Layer 4 of a small transformer language model trained on English Wikipedia (12 layers, counted from 0, width 128).
A neuron adds its activation times its output weights to the MLP's output. To switch it off is to set its activation to zero at one token and run the rest of the model.

Output weights of the MLP neurons that the questions are about. A number n stands for (n - 500) times 0.00099.
n46: 534,500,411,338,237,418,442,564,613,542,406,516,541,650,525,543,442,488,477,538,389,570,488,490,509,500,386,592,527,651,611,473,956,317,535,359,59,519,494,385,432,478,401,360,586,482,446,319,497,672,592,482,408,463,535,597,627,757,467,631,543,431,358,474,389,351,373,455,543,522,432,401,587,462,569,620,491,450,558,568,534,548,715,448,481,523,543,487,462,539,533,521,478,409,653,506,455,563,512,455,409,260,500,452,491,441,644,406,353,408,525,415,699,506,519,513,500,594,824,484,612,644,592,554,506,522,421,447
n56: 599,503,532,597,550,541,277,341,315,490,409,424,582,538,428,503,487,316,588,416,513,395,633,497,540,550,624,521,646,469,430,467,364,593,589,334,589,481,454,790,487,776,634,555,730,592,479,523,253,597,449,494,580,559,424,558,416,469,334,484,568,520,705,536,506,490,308,542,537,368,357,525,439,619,434,568,557,634,369,577,587,478,497,546,570,424,229,487,351,425,467,344,494,419,264,352,452,477,494,443,506,548,592,407,349,503,478,402,725,721,484,533,409,431,588,461,382,436,362,402,475,353,503,478,548,352,548,569
n72: 515,466,720,759,541,389,508,341,362,425,559,377,473,355,660,651,299,332,456,592,432,492,447,585,441,575,241,451,528,396,512,500,558,704,593,348,440,434,430,180,642,519,792,349,578,395,226,512,565,718,704,612,545,739,523,429,428,562,434,543,350,549,589,512,602,480,458,198,400,313,484,447,668,433,460,722,593,283,492,391,409,394,555,392,291,701,672,600,663,343,557,456,422,447,451,627,344,556,489,380,532,356,307,588,515,530,324,579,548,294,527,504,546,467,534,563,516,733,584,373,523,408,251,804,398,470,369,412
n85: 284,699,614,391,702,472,475,489,534,522,387,415,468,595,591,503,504,556,380,568,621,592,427,471,469,589,581,541,567,518,450,534,438,514,571,767,500,554,422,432,522,315,748,588,600,500,571,769,275,602,537,483,497,507,500,562,535,367,321,521,403,239,656,650,726,671,343,565,699,616,587,619,534,533,407,620,439,637,428,537,517,464,453,397,486,607,464,642,315,493,519,305,558,574,187,564,609,426,626,768,584,342,442,625,624,469,241,292,476,555,472,695,496,362,595,475,566,462,354,557,475,362,418,772,576,400,568,684
n113: 431,456,534,458,545,546,500,457,336,485,410,536,512,434,521,489,516,452,494,492,547,589,476,607,541,591,475,598,366,448,295,399,252,559,527,696,802,546,576,453,475,430,509,569,518,437,532,678,593,409,417,392,476,539,488,400,500,141,532,500,450,442,597,610,589,575,584,438,427,494,453,413,315,511,557,406,434,517,571,514,434,562,126,462,488,490,194,597,524,529,583,503,565,476,526,509,197,456,477,577,544,817,464,512,432,491,500,563,474,447,536,441,488,442,548,435,421,482,132,348,428,276,561,614,478,488,494,552
n116: 423,477,517,607,536,632,639,585,553,331,309,520,425,440,513,581,781,626,388,404,398,357,576,606,441,541,647,507,486,439,572,548,500,572,473,463,274,616,298,526,576,425,550,706,510,567,487,441,554,715,532,414,500,413,500,751,543,605,358,606,467,457,500,423,503,246,623,486,546,409,632,327,771,416,489,545,540,389,500,471,530,617,490,591,452,451,674,561,681,500,228,269,328,678,290,456,519,472,633,473,577,544,472,435,295,463,325,399,301,572,399,409,615,590,476,517,511,324,455,500,450,709,558,425,352,748,415,436
n134: 339,681,747,794,689,652,500,666,589,428,636,664,344,485,628,625,420,279,504,693,476,555,370,453,647,358,565,291,664,613,724,552,646,560,590,658,492,488,628,590,416,461,412,512,449,548,678,600,543,376,367,482,576,577,703,432,565,630,340,757,675,397,517,512,649,637,320,532,421,341,693,573,737,637,659,697,423,280,330,456,396,472,595,330,606,451,589,578,555,770,385,567,575,419,537,375,342,613,556,610,336,276,300,265,584,803,671,649,511,606,504,481,391,481,577,480,544,391,382,613,515,462,575,579,544,580,465,621
n135: 296,500,586,226,526,541,592,484,797,367,538,614,374,435,443,526,396,625,483,619,365,386,345,529,437,617,525,409,342,800,570,430,609,649,398,424,589,438,618,403,137,357,304,862,673,113,635,608,714,431,427,431,199,440,573,420,524,539,492,652,599,452,572,449,656,312,572,351,764,346,345,460,461,534,807,437,705,745,318,584,753,471,599,407,459,636,500,675,668,504,479,562,446,500,586,704,585,482,590,586,571,490,567,558,294,512,541,567,338,207,415,441,398,516,439,488,496,320,658,411,436,381,512,640,479,496,594,419
n137: 589,409,341,586,595,632,720,549,577,523,473,617,621,362,493,507,542,458,403,452,255,716,397,458,464,416,551,555,567,538,508,310,355,699,447,533,547,462,569,568,747,727,759,481,462,344,439,446,448,455,336,645,397,433,723,283,437,314,831,359,393,534,339,547,312,585,241,504,449,500,612,511,488,559,370,636,337,351,630,592,452,657,446,496,451,582,517,368,663,664,428,739,577,627,405,364,298,609,609,584,558,354,545,522,467,530,580,481,496,716,601,667,590,543,227,439,329,547,678,504,578,169,359,672,427,367,553,583
n138: 500,655,604,358,724,400,522,487,391,478,460,574,700,595,595,532,589,572,665,456,576,678,458,212,672,633,734,479,113,483,718,384,449,549,457,377,708,667,462,363,491,339,474,679,688,467,233,602,307,565,418,699,530,607,378,692,530,486,450,675,221,646,533,675,492,438,632,593,655,517,371,423,740,584,468,719,648,154,720,655,389,575,429,496,417,550,832,313,496,549,97,233,504,672,345,331,514,461,467,482,371,495,591,355,496,517,663,598,549,323,457,646,101,417,719,601,482,433,264,292,444,636,434,531,324,398,457,366
n160: 460,482,445,566,228,636,319,582,721,444,526,526,500,434,401,605,406,466,424,557,496,234,615,400,504,325,729,453,438,632,426,402,401,590,456,476,508,444,489,479,617,622,485,511,656,597,538,594,580,416,597,624,439,420,596,773,155,528,518,526,590,383,516,309,547,284,547,459,746,449,515,442,594,480,361,924,560,607,478,569,489,597,275,534,637,569,395,275,496,657,558,759,448,456,357,743,464,543,330,455,474,474,547,553,360,569,549,565,609,582,654,567,529,419,347,620,473,202,411,371,402,472,381,437,249,349,530,386
n176: 662,412,616,493,615,518,576,436,521,511,291,479,493,382,267,436,651,350,670,465,732,370,359,592,541,415,536,493,327,392,440,450,598,625,187,439,518,528,358,537,403,433,421,652,660,583,387,576,597,325,394,661,835,362,493,623,465,560,443,695,401,382,423,544,486,236,583,343,561,528,320,483,620,555,482,446,437,464,375,626,469,507,621,689,747,419,661,525,606,527,500,473,600,514,655,479,477,548,301,461,511,467,667,326,610,721,564,612,413,555,388,466,465,366,524,286,322,537,402,472,709,664,436,457,536,586,454,441
n178: 372,493,457,461,603,522,456,475,552,338,659,320,370,521,529,579,563,343,496,612,795,370,539,682,528,722,627,591,530,529,496,503,761,665,583,433,572,245,535,438,397,348,635,332,518,466,387,552,389,450,422,608,468,493,435,500,770,566,428,288,310,664,282,414,549,444,433,456,598,493,444,298,377,420,334,578,477,425,602,347,560,438,628,343,358,635,525,496,471,288,374,408,405,457,420,514,437,605,607,267,659,377,609,545,845,376,500,556,459,511,432,479,720,307,521,474,608,503,797,640,564,328,445,328,460,324,562,511
n217: 529,411,534,454,795,496,534,382,315,440,782,625,596,442,628,469,483,411,423,688,293,395,488,466,403,438,509,549,447,396,664,767,451,343,429,582,570,593,613,784,427,576,438,530,728,453,583,479,417,782,445,398,240,627,513,702,574,280,480,530,451,789,330,465,447,616,356,534,645,799,586,673,420,427,443,397,519,798,678,720,730,351,513,535,689,648,347,437,542,666,681,785,198,450,619,454,527,455,721,567,256,603,443,341,675,467,517,599,627,468,537,476,567,456,463,266,703,460,510,412,281,717,762,572,470,525,601,683
n251: 188,404,289,424,415,580,621,488,628,325,696,405,645,489,360,458,500,543,347,265,587,442,530,438,570,646,441,693,576,359,304,442,549,535,592,333,552,430,335,471,645,500,568,567,357,608,322,343,436,587,442,590,444,496,270,520,831,447,715,550,515,601,546,401,320,590,526,671,581,367,520,556,256,511,456,799,469,619,585,323,410,628,461,223,685,488,504,492,531,446,520,565,461,424,830,447,433,413,654,546,449,603,266,544,198,553,531,315,406,585,462,353,420,249,587,551,540,445,606,462,538,595,315,461,601,605,722,523
n316: 350,477,732,725,578,387,524,536,519,476,368,683,320,426,659,443,588,478,343,378,464,437,481,496,492,620,423,447,574,449,708,582,372,512,543,607,610,619,541,579,268,583,473,718,476,485,478,704,535,383,592,353,542,731,641,597,450,559,556,702,496,536,466,622,607,379,400,620,621,391,464,512,642,518,570,621,412,640,651,640,26,504,325,468,642,296,402,449,614,548,640,663,607,826,537,351,748,571,737,259,303,514,461,560,641,646,421,472,515,610,461,523,590,675,601,675,593,794,386,734,303,555,654,551,325,523,653,442

Each question names a token from some text and the token that comes next. It shows the activations a of the neurons there, in the order above. A number n stands for (n - 500) times 0.13.

Then comes g, the gradient of the next token's log-probability with respect to the MLP's output, scaled to length 1. A neuron's effect is roughly proportional to its activation times (output weights . g). A number n stands for (n - 500) times 0.00083.

":", then "56"
a: 504,498,500,565,507,500,527,495,505,498,507,500,588,505,503,504
g: 485,433,528,648,382,549,412,419,411,781,542,519,305,594,554,543,518,553,443,513,370,425,485,354,483,510,489,337,426,574,250,646,547,641,535,523,585,557,668,375,533,558,384,444,448,580,618,545,460,388,567,505,601,419,593,448,307,620,437,611,475,451,388,541,553,464,494,517,526,481,293,531,315,322,472,707,701,386,239,422,450,371,491,478,528,619,496,462,788,381,512,375,410,506,601,462,392,539,541,583,580,475,455,450,637,449,355,572,480,343,449,671,474,491,558,737,447,622,648,276,559,347,472,548,459,543,709,433
Switching off which neuron hurts the next token most? n178

"and ", then "sp"
a: 426,498,500,504,514,498,495,497,501,499,512,496,487,502,498,497
g: 425,470,458,551,434,308,480,431,456,498,649,474,468,462,601,548,552,457,636,507,501,472,462,559,409,501,464,496,499,489,472,351,483,556,404,642,668,322,587,448,298,668,554,473,680,541,498,659,640,569,375,576,559,535,557,551,381,596,449,387,532,516,477,704,667,535,724,613,575,402,335,366,371,575,573,318,451,504,384,430,716,490,343,504,584,662,418,654,576,553,666,653,555,470,501,519,463,449,334,302,249,516,510,492,396,660,632,637,464,616,605,418,502,576,497,340,467,413,413,513,675,602,538,151,420,613,384,454
Which two neurons, each switched off alone, lower its probability most, in order? n46, n113

"the ", then "Bal"
a: 439,508,501,502,515,501,474,498,498,497,499,498,498,499,498,500
g: 500,561,592,665,572,579,448,493,378,610,489,520,652,415,359,568,448,628,452,520,428,500,583,562,576,466,493,561,568,356,415,629,499,536,590,430,519,579,384,472,472,445,424,432,391,558,381,479,499,369,448,484,707,544,421,380,668,365,512,711,619,448,424,624,551,675,609,410,731,491,641,444,519,636,463,509,435,643,303,484,590,693,650,494,242,606,543,516,736,560,332,519,299,638,366,539,498,533,387,478,720,298,385,366,459,414,479,315,556,550,540,685,249,589,446,496,615,479,553,577,356,433,550,497,624,417,492,672
Switching off which neuron hurts the next token most? n46

"ting ", then "198"
a: 471,498,499,499,507,503,494,498,468,502,500,488,499,500,499,500
g: 608,416,683,485,442,512,272,461,361,563,519,437,764,440,586,447,676,419,528,529,448,291,437,668,649,536,561,586,824,394,432,477,481,601,512,531,756,377,625,447,435,379,353,618,564,488,580,312,584,419,453,549,488,520,398,575,573,560,456,373,628,635,461,390,421,584,448,663,524,507,334,586,591,731,631,567,498,507,553,425,513,433,441,519,482,292,529,443,602,514,700,417,472,417,518,554,582,432,689,451,424,509,381,279,530,515,451,360,480,528,636,569,615,504,672,434,435,595,421,274,556,444,634,494,544,415,657,500
Which two neurons, each switched off alone, lower its probability most, in order? n137, n46

"(", then "51"
a: 454,501,503,503,515,500,501,496,502,500,498,485,500,499,499,500
g: 438,587,475,523,503,495,379,436,476,470,660,449,591,524,531,700,424,485,460,637,377,478,572,504,409,614,416,442,504,569,523,518,534,471,487,602,468,676,584,332,446,450,426,386,585,541,669,467,189,515,635,711,458,435,312,463,562,590,476,566,442,457,610,336,601,666,420,432,743,595,571,429,314,394,373,342,452,533,367,527,434,387,591,469,383,684,338,220,474,524,297,399,488,571,453,463,520,593,579,553,313,532,489,380,602,566,457,341,627,410,642,691,465,644,343,504,506,405,689,474,464,613,514,733,383,560,451,553
Switching off which neuron hurts the next token most? n176

"56", then "."
a: 514,369,528,501,492,499,499,501,499,501,500,524,500,498,502,502
g: 740,538,388,563,495,495,733,507,287,384,374,449,422,621,480,530,746,496,468,467,732,429,604,529,406,371,539,321,527,627,582,425,391,701,452,582,680,542,491,619,654,493,531,377,148,435,397,508,557,566,511,410,481,477,315,389,513,443,374,652,384,517,527,525,511,345,633,459,458,360,380,546,481,415,547,408,650,647,435,505,523,513,549,457,526,395,601,558,207,462,537,485,592,469,644,502,587,549,442,322,483,445,584,590,530,389,518,442,474,531,571,497,350,607,446,571,525,463,567,325,523,590,477,372,730,392,696,468
Switching off which neuron hurts the next token most? n176

"24", then ") "
a: 508,496,501,501,513,502,497,497,499,493,499,488,500,547,501,496
g: 410,342,367,605,518,534,526,488,685,436,318,520,470,595,576,632,502,476,486,433,408,610,593,448,613,446,478,559,477,684,278,615,491,625,587,577,370,648,509,384,409,485,516,538,636,630,492,519,556,508,568,538,577,416,354,473,568,714,503,519,518,551,612,375,287,631,432,432,409,537,450,560,473,618,391,454,519,401,516,458,325,573,700,429,484,404,605,662,299,440,490,462,558,579,643,514,319,414,492,714,504,380,555,585,500,438,658,234,440,547,163,525,577,569,463,542,659,557,380,681,564,413,569,276,374,686,426,461
Which neuron, switched off, raises the next token's probability most? n217

"| ", then "3"
a: 479,495,501,503,505,498,500,500,501,500,503,471,498,548,499,499
g: 356,595,478,602,461,458,605,635,553,493,373,465,488,460,263,588,536,535,389,587,243,512,536,401,526,518,551,312,390,479,576,459,540,463,680,299,384,424,514,654,610,757,540,631,642,518,557,301,471,544,394,328,395,503,454,687,478,450,410,605,365,479,533,700,359,521,464,590,600,479,660,498,447,561,494,380,558,647,597,630,684,510,283,469,421,468,472,504,560,410,436,432,397,464,453,598,386,630,571,357,477,451,509,521,433,513,209,546,525,338,623,454,322,574,415,315,499,608,704,577,560,574,617,603,344,464,493,635
Switching off which neuron hurts the next token most? n217

"W", then "rest"
a: 511,499,500,503,228,514,500,507,500,500,418,495,498,502,500,499
g: 595,422,635,515,521,463,479,387,561,493,509,377,192,504,517,472,468,475,239,458,571,437,441,271,401,387,474,487,693,486,108,665,614,569,324,567,677,400,427,492,598,593,623,614,485,553,500,475,395,514,486,476,492,466,525,454,250,441,556,456,263,549,497,492,453,399,506,564,449,482,568,346,722,577,385,571,620,491,293,395,626,528,505,482,620,383,584,613,340,515,558,402,403,589,379,403,451,397,502,640,548,458,461,515,580,540,576,537,509,587,773,472,371,547,572,432,436,556,547,603,613,482,514,501,559,528,720,333
Which neuron, switched off, raises the next token's probability most? n160

"4 ", then "| "
a: 441,503,671,499,506,497,500,496,499,473,497,500,505,500,433,505
g: 516,581,417,627,558,290,590,383,411,588,389,519,404,713,513,529,310,449,264,459,453,450,477,605,512,530,228,375,526,386,547,524,513,554,531,459,567,619,379,578,451,324,443,588,496,418,599,468,522,532,681,479,470,471,647,436,407,259,481,469,211,544,483,211,381,450,647,467,522,532,447,605,415,517,442,513,361,524,558,591,639,340,651,500,689,633,431,626,463,545,429,469,457,439,501,586,584,506,319,528,758,367,444,446,382,565,348,550,609,557,442,477,753,529,409,532,494,416,465,391,376,660,492,414,475,458,699,556
Switching off which neuron hurts the next token most? n72

"eric", then "o "
a: 509,462,498,499,236,497,501,502,498,502,456,499,505,492,497,500
g: 595,444,419,496,456,446,422,458,527,573,464,361,548,593,424,554,335,489,465,403,311,688,480,259,484,516,482,667,742,517,516,643,523,336,516,374,725,474,640,497,593,585,577,390,582,428,483,418,482,495,406,330,442,539,386,463,545,461,531,417,648,448,519,471,764,440,492,395,518,625,623,732,545,660,374,548,447,466,516,551,587,659,536,542,378,309,625,454,589,500,382,649,328,568,499,323,457,466,674,348,471,512,522,417,590,388,648,514,580,548,398,452,245,243,467,286,449,391,584,542,509,416,481,502,301,450,410,392
Which neuron, switched off, raises the next token's probability most? n56

"bl", then "og"
a: 511,477,500,500,120,510,502,499,498,500,435,500,511,502,503,505
g: 382,535,388,350,488,561,591,609,383,427,283,449,346,538,537,419,694,580,443,495,696,445,655,464,531,520,475,598,548,592,629,485,433,309,398,455,459,593,550,454,719,461,353,591,670,483,476,550,466,450,595,455,558,398,500,495,290,433,544,505,239,476,448,583,448,313,527,441,508,493,502,434,654,510,473,641,405,464,372,575,456,664,646,487,571,363,426,446,237,560,350,578,543,398,508,486,357,446,324,456,696,474,420,425,485,333,570,444,580,392,176,451,388,480,497,460,612,266,453,640,613,303,381,607,514,521,606,568
Which neuron, switched off, raises the next token's probability most? n113

"ain", then "es"
a: 506,497,498,494,214,539,498,499,505,501,526,494,510,505,501,501
g: 386,521,542,402,500,608,592,664,388,435,640,620,476,424,431,610,432,589,353,343,468,546,734,575,351,507,455,441,345,350,579,452,645,403,533,521,416,357,289,457,452,641,476,650,534,375,584,625,565,339,476,585,521,585,492,466,468,496,434,528,499,497,459,632,628,512,510,228,512,459,486,581,769,465,536,596,497,478,652,562,352,427,377,578,491,422,656,730,556,494,409,571,494,322,559,485,452,505,498,515,443,458,570,511,651,346,444,668,599,439,481,565,428,484,300,425,437,427,268,159,520,677,501,287,515,577,359,476
Switching off which neuron hurts the next token most? n116

"ate ", then "chang"
a: 415,499,501,506,509,496,495,500,503,496,519,503,506,494,501,504
g: 507,462,622,524,471,350,388,522,384,548,403,575,450,486,551,477,489,424,360,534,488,433,577,285,474,473,509,453,416,314,575,652,611,437,647,563,304,258,317,495,688,440,499,477,649,462,457,374,525,427,564,352,276,497,700,544,435,529,540,460,516,448,490,508,462,412,615,476,312,577,561,440,755,611,328,541,469,353,433,448,503,504,859,544,578,482,603,274,235,428,587,638,388,454,614,566,570,470,440,378,185,462,508,696,417,394,502,492,597,493,488,441,476,496,496,605,577,396,509,503,335,503,465,559,501,403,422,446
Switching off which neuron hurts the next token most? n160

"ab", then "ai "
a: 508,458,497,504,285,555,527,506,498,494,499,502,501,504,499,501
g: 542,647,411,288,571,575,415,387,445,625,513,557,536,473,453,644,703,412,505,379,474,459,482,303,519,406,495,545,706,589,642,586,570,740,428,379,551,491,570,442,463,547,534,793,666,595,386,563,589,369,557,523,382,534,284,417,344,459,576,511,479,519,532,282,559,460,362,450,540,595,469,394,609,546,597,572,598,346,433,373,466,587,473,458,578,466,308,386,562,439,444,373,440,571,254,471,451,392,503,320,466,501,522,556,431,404,533,487,452,542,434,518,595,653,639,833,487,351,386,319,505,534,575,328,542,298,550,443
Which neuron, switched off, raises the next token's probability most? n56

"after ", then "gradu"
a: 412,500,491,498,510,502,490,495,491,499,498,500,495,499,499,498
g: 602,382,651,537,553,479,600,485,595,513,453,518,508,525,467,433,525,585,887,469,571,381,336,469,598,439,531,425,623,493,488,500,395,508,587,518,282,526,393,635,510,614,526,328,465,513,639,594,382,419,669,395,484,522,540,404,581,399,391,618,481,399,400,689,788,700,550,533,420,349,458,616,442,550,471,466,439,617,355,585,541,342,719,552,515,370,537,529,441,549,496,515,621,575,582,541,467,504,461,581,485,449,594,424,477,426,550,448,398,652,351,555,476,482,483,305,68,622,636,452,554,358,471,374,660,475,570,433
Which neuron, switched off, raises the next token's probability most? n134

"iev", then " "
a: 513,303,505,501,305,493,508,500,494,495,498,501,500,442,499,500
g: 513,364,549,454,466,352,608,603,478,400,658,700,410,605,567,497,722,579,438,539,399,612,337,325,512,519,300,491,458,621,586,650,437,412,323,469,785,680,406,344,390,629,477,432,309,530,537,718,470,529,504,696,512,694,546,314,422,501,514,477,491,466,425,501,737,618,622,449,578,580,325,667,357,420,578,483,453,440,503,370,456,390,388,535,552,511,527,466,377,423,698,515,520,519,726,395,514,387,604,654,567,520,569,502,541,522,541,400,481,419,542,403,680,576,479,606,445,566,426,548,589,568,622,460,548,432,739,487
Switching off which neuron hurts the next token most? n56

"the ", then "effec"
a: 457,497,499,499,515,503,496,498,499,501,499,499,499,500,500,500
g: 575,435,497,467,387,396,811,531,477,293,630,419,550,228,599,209,435,506,498,555,545,375,410,405,465,526,467,515,429,388,527,524,307,597,564,537,543,450,452,559,535,523,495,473,561,450,540,703,439,608,407,374,513,429,560,529,193,502,465,457,431,417,488,282,401,312,504,319,564,502,477,622,311,348,506,453,507,640,470,533,687,272,412,419,530,528,574,357,468,545,385,538,602,501,300,428,649,475,591,594,678,368,550,596,415,568,344,523,439,495,402,476,676,486,555,456,678,532,388,334,544,633,462,625,536,374,485,498
Switching off which neuron hurts the next token most? n46

"Sh", then "ane "
a: 509,498,505,502,234,499,497,499,500,498,296,504,494,499,504,500
g: 555,564,416,614,376,476,367,452,584,463,548,672,357,643,408,433,507,546,521,504,810,551,420,535,660,612,600,474,640,328,423,514,480,552,683,590,554,428,705,423,593,429,568,518,248,365,559,338,409,653,549,319,615,401,518,607,645,421,387,513,522,490,560,415,349,562,519,494,339,355,552,450,524,404,624,518,370,530,496,603,512,475,436,472,685,355,590,502,533,450,450,476,700,367,526,341,594,656,559,414,519,400,382,546,580,408,303,445,664,404,556,384,568,673,471,658,599,542,316,551,408,268,599,648,397,494,420,425
Switching off which neuron hurts the next token most? n160

"(", then "1"
a: 472,516,499,502,512,499,507,519,501,498,498,508,500,500,503,500
g: 428,436,540,545,514,509,480,600,451,531,463,525,539,688,546,588,246,707,451,644,530,483,547,494,477,700,397,305,474,382,743,480,578,494,509,396,520,636,538,495,584,623,427,528,725,515,451,460,398,525,549,382,439,684,455,566,459,461,397,632,460,474,552,448,480,547,551,419,699,580,685,727,283,532,399,637,661,582,464,544,523,410,588,494,179,517,429,382,619,599,476,496,414,468,496,630,591,692,595,604,296,448,583,465,610,626,526,494,464,538,710,493,447,523,361,457,509,377,602,588,322,662,573,733,410,504,345,536
Switching off which neuron hurts the next token most? n135

"ig", then "uel "
a: 505,471,502,501,277,500,500,500,500,500,494,505,497,505,499,503
g: 715,425,479,780,583,508,388,495,459,504,401,350,442,623,448,551,570,588,555,412,439,413,537,565,701,453,537,345,415,349,363,426,583,419,439,481,346,329,579,633,562,614,488,281,264,489,569,442,456,486,436,536,513,450,727,401,346,579,501,326,666,512,515,377,458,631,512,537,386,586,549,541,219,578,515,457,383,445,402,433,320,444,403,555,691,483,550,589,592,495,430,432,623,468,735,543,585,486,352,635,417,363,647,475,426,540,452,494,567,470,723,466,569,325,506,512,441,579,432,510,474,644,579,625,673,359,666,536
Switching off which neuron hurts the next token most? n113

"T", then "ab"
a: 509,501,500,501,240,500,501,499,504,497,501,506,501,498,505,505
g: 526,535,445,589,475,621,382,647,373,652,507,553,707,210,600,476,555,572,588,483,447,626,598,375,520,523,524,550,373,215,569,473,459,395,538,657,401,600,451,638,540,705,501,308,456,571,482,621,561,400,472,545,499,564,649,563,468,564,575,499,578,473,490,683,413,430,627,387,441,393,356,454,566,298,579,488,593,447,691,433,402,614,377,532,627,531,563,748,531,456,706,631,402,522,331,418,446,440,526,429,497,570,565,564,245,593,484,496,584,466,509,588,327,598,584,334,632,713,686,362,527,420,487,468,483,377,629,548
Which neuron, switched off, raises the next token's probability most? n113

"the ", then "South "
a: 417,519,500,500,514,501,477,499,500,500,500,498,498,501,499,500
g: 392,473,546,449,545,648,748,565,513,510,414,415,532,214,323,512,422,520,643,575,379,454,495,641,530,442,370,437,458,463,343,510,652,660,581,491,499,662,380,461,300,440,432,474,281,603,435,464,321,473,660,513,458,563,346,418,572,586,559,497,369,497,390,487,466,642,530,338,481,552,337,585,679,678,467,509,483,754,545,387,551,589,316,507,341,446,525,419,465,555,471,375,407,494,529,576,530,676,586,660,604,400,518,455,457,429,304,393,423,433,365,542,551,609,518,310,385,467,606,422,314,365,613,564,673,423,392,353
Switching off which neuron hurts the next token most? n134

"| ", then "Lor"
a: 464,496,504,522,509,497,500,495,501,498,499,513,502,509,499,534
g: 434,516,506,549,527,497,582,394,512,330,452,575,619,195,404,437,738,539,353,580,607,446,537,468,513,482,731,704,582,357,383,502,530,366,505,464,401,601,569,397,488,369,407,594,202,447,417,450,561,578,388,558,614,482,528,399,486,441,537,345,652,489,436,643,477,561,370,429,570,423,506,448,448,479,421,562,587,500,591,588,432,672,352,476,720,460,623,414,688,464,466,547,508,495,813,294,397,496,426,623,343,655,404,570,696,582,627,365,677,383,371,550,373,480,527,379,460,524,466,456,531,430,542,684,553,460,446,480
Which neuron, switched off, raises the next token's probability most? n85

"more ", then "\""
a: 461,511,504,505,513,501,498,528,503,506,499,500,496,497,500,498
g: 503,552,347,495,457,396,553,437,645,584,521,514,573,553,487,436,476,499,399,448,378,525,661,778,548,501,441,682,438,594,389,500,480,440,308,449,537,506,510,305,605,772,558,588,519,450,552,346,590,682,396,566,431,418,398,652,713,415,567,403,746,425,524,633,464,552,371,413,556,495,612,406,579,391,570,480,428,431,467,623,545,702,186,484,443,650,427,511,470,531,529,498,654,565,557,301,410,492,621,548,445,751,473,392,448,509,568,527,648,545,607,447,826,519,609,434,542,511,356,530,396,535,532,661,368,449,446,472
Which neuron, switched off, raises the next token's probability most? n46

"He ", then "was "
a: 378,500,503,490,518,499,496,496,471,500,498,494,503,503,497,501
g: 651,595,599,634,443,538,687,500,449,461,598,500,525,447,621,522,727,559,379,498,451,652,551,587,550,576,303,407,533,665,404,445,530,468,260,419,550,627,539,494,463,576,595,567,474,439,515,418,393,406,452,223,522,544,211,477,496,349,668,428,469,472,564,654,470,711,527,495,383,537,493,569,480,417,413,470,457,650,699,440,446,609,533,519,467,383,476,347,663,337,632,459,643,580,575,454,522,452,576,705,628,468,673,383,560,433,588,630,442,410,715,526,541,616,415,615,513,422,580,212,608,427,416,541,348,566,445,666
Which neuron, switched off, raises the next token's probability most? n137

"ri", then "k "
a: 510,424,497,498,258,500,503,494,502,496,495,505,551,503,497,503
g: 548,611,534,473,468,618,314,594,739,714,564,331,680,614,404,462,555,634,529,459,409,541,399,465,550,503,446,506,634,481,579,541,520,382,640,600,472,546,391,573,488,603,371,654,514,562,417,533,651,576,595,558,571,679,520,598,475,299,394,603,297,432,427,437,419,560,602,207,478,559,338,414,554,602,185,584,430,618,622,497,522,637,502,622,480,521,645,437,584,593,449,467,616,662,587,606,482,426,526,453,427,768,690,488,514,499,557,425,599,530,302,559,446,558,366,668,607,511,361,631,529,583,556,560,647,501,631,449
Which neuron, switched off, raises the next token's probability most? n178

":", then "43"
a: 504,498,502,551,501,502,518,497,504,499,502,501,593,502,499,491
g: 508,779,509,392,462,421,325,508,366,650,452,573,456,523,375,541,642,534,378,701,391,490,563,521,471,526,513,182,401,558,247,586,516,583,654,587,739,445,442,445,528,709,315,437,473,559,581,535,299,421,420,580,602,538,646,357,439,502,433,492,421,450,559,675,579,574,455,445,602,470,453,492,261,356,370,481,652,567,285,392,431,526,458,520,576,544,544,494,603,590,565,564,570,726,331,553,378,551,559,572,406,626,480,383,543,533,248,528,432,418,494,664,371,450,456,644,509,500,530,553,539,383,373,409,514,594,548,458
Which neuron, switched off, raises the next token's probability most? n178

".", then "53"
a: 506,501,503,500,508,499,497,496,500,494,513,500,574,501,502,501
g: 552,543,346,608,532,527,395,386,254,595,466,486,498,470,556,486,608,514,439,455,238,473,631,468,532,471,489,449,644,418,355,534,448,529,587,543,630,516,573,291,480,472,401,362,463,624,694,379,336,563,568,453,462,458,609,287,573,572,351,481,515,489,533,491,523,561,508,616,278,597,216,451,374,253,577,490,292,669,370,370,313,481,388,556,321,465,605,421,552,486,624,458,588,549,325,760,536,391,598,595,488,506,522,414,394,518,534,340,551,427,462,652,579,363,482,420,651,389,376,390,457,318,393,486,450,525,588,515
Which neuron, switched off, raises the next token's probability most? n178

"Q ", then "|"
a: 413,492,495,499,502,505,500,498,500,498,503,500,496,505,500,502
g: 527,602,489,674,571,547,657,432,435,574,442,354,684,695,587,500,515,570,431,372,551,405,627,366,413,553,659,490,545,623,548,555,599,466,302,581,490,379,482,535,619,792,465,438,647,538,362,455,512,530,428,639,394,506,455,492,409,620,434,451,531,494,480,772,543,512,402,316,515,605,618,572,410,381,640,584,587,645,405,484,630,674,416,470,603,512,561,434,475,542,482,621,512,610,578,343,515,660,433,220,408,443,566,477,373,493,551,520,359,367,388,412,254,506,570,760,635,364,569,473,471,479,596,384,409,327,441,341
Which neuron, switched off, raises the next token's probability most? n46

"the ", then "latter "
a: 456,503,501,500,516,502,481,499,498,502,499,499,498,501,497,499
g: 273,541,434,488,531,523,445,520,551,364,478,472,769,439,379,511,489,596,634,462,598,465,391,548,571,391,607,395,344,536,548,494,286,339,616,490,470,503,440,562,268,505,448,585,511,543,551,588,620,384,448,574,521,609,706,377,569,401,299,678,469,491,380,537,477,433,283,406,472,478,592,295,713,406,390,460,421,588,429,563,359,660,383,530,480,421,492,730,801,501,380,547,660,667,500,721,366,475,553,538,566,604,373,518,519,691,462,462,555,535,552,512,342,343,527,658,428,345,594,468,425,512,403,420,455,540,551,527
Which neuron, switched off, raises the next token's probability most? n134

"(", then "59"
a: 449,508,503,501,514,498,505,497,502,496,500,498,501,504,501,499
g: 466,635,353,502,536,383,359,596,396,577,579,581,564,538,572,686,487,468,384,551,301,651,532,600,362,596,309,498,587,618,484,483,444,479,424,483,533,641,691,417,533,505,449,479,592,589,630,557,256,420,523,625,579,488,290,558,486,516,525,494,548,486,553,324,614,572,576,536,732,561,589,671,279,477,286,427,468,515,368,560,513,359,629,543,427,577,363,150,518,503,355,458,449,605,374,559,553,507,579,546,273,431,492,426,485,458,467,424,577,398,571,605,452,623,319,639,595,403,515,423,453,700,505,599,243,585,460,487
Which neuron, switched off, raises the next token's probability most? n113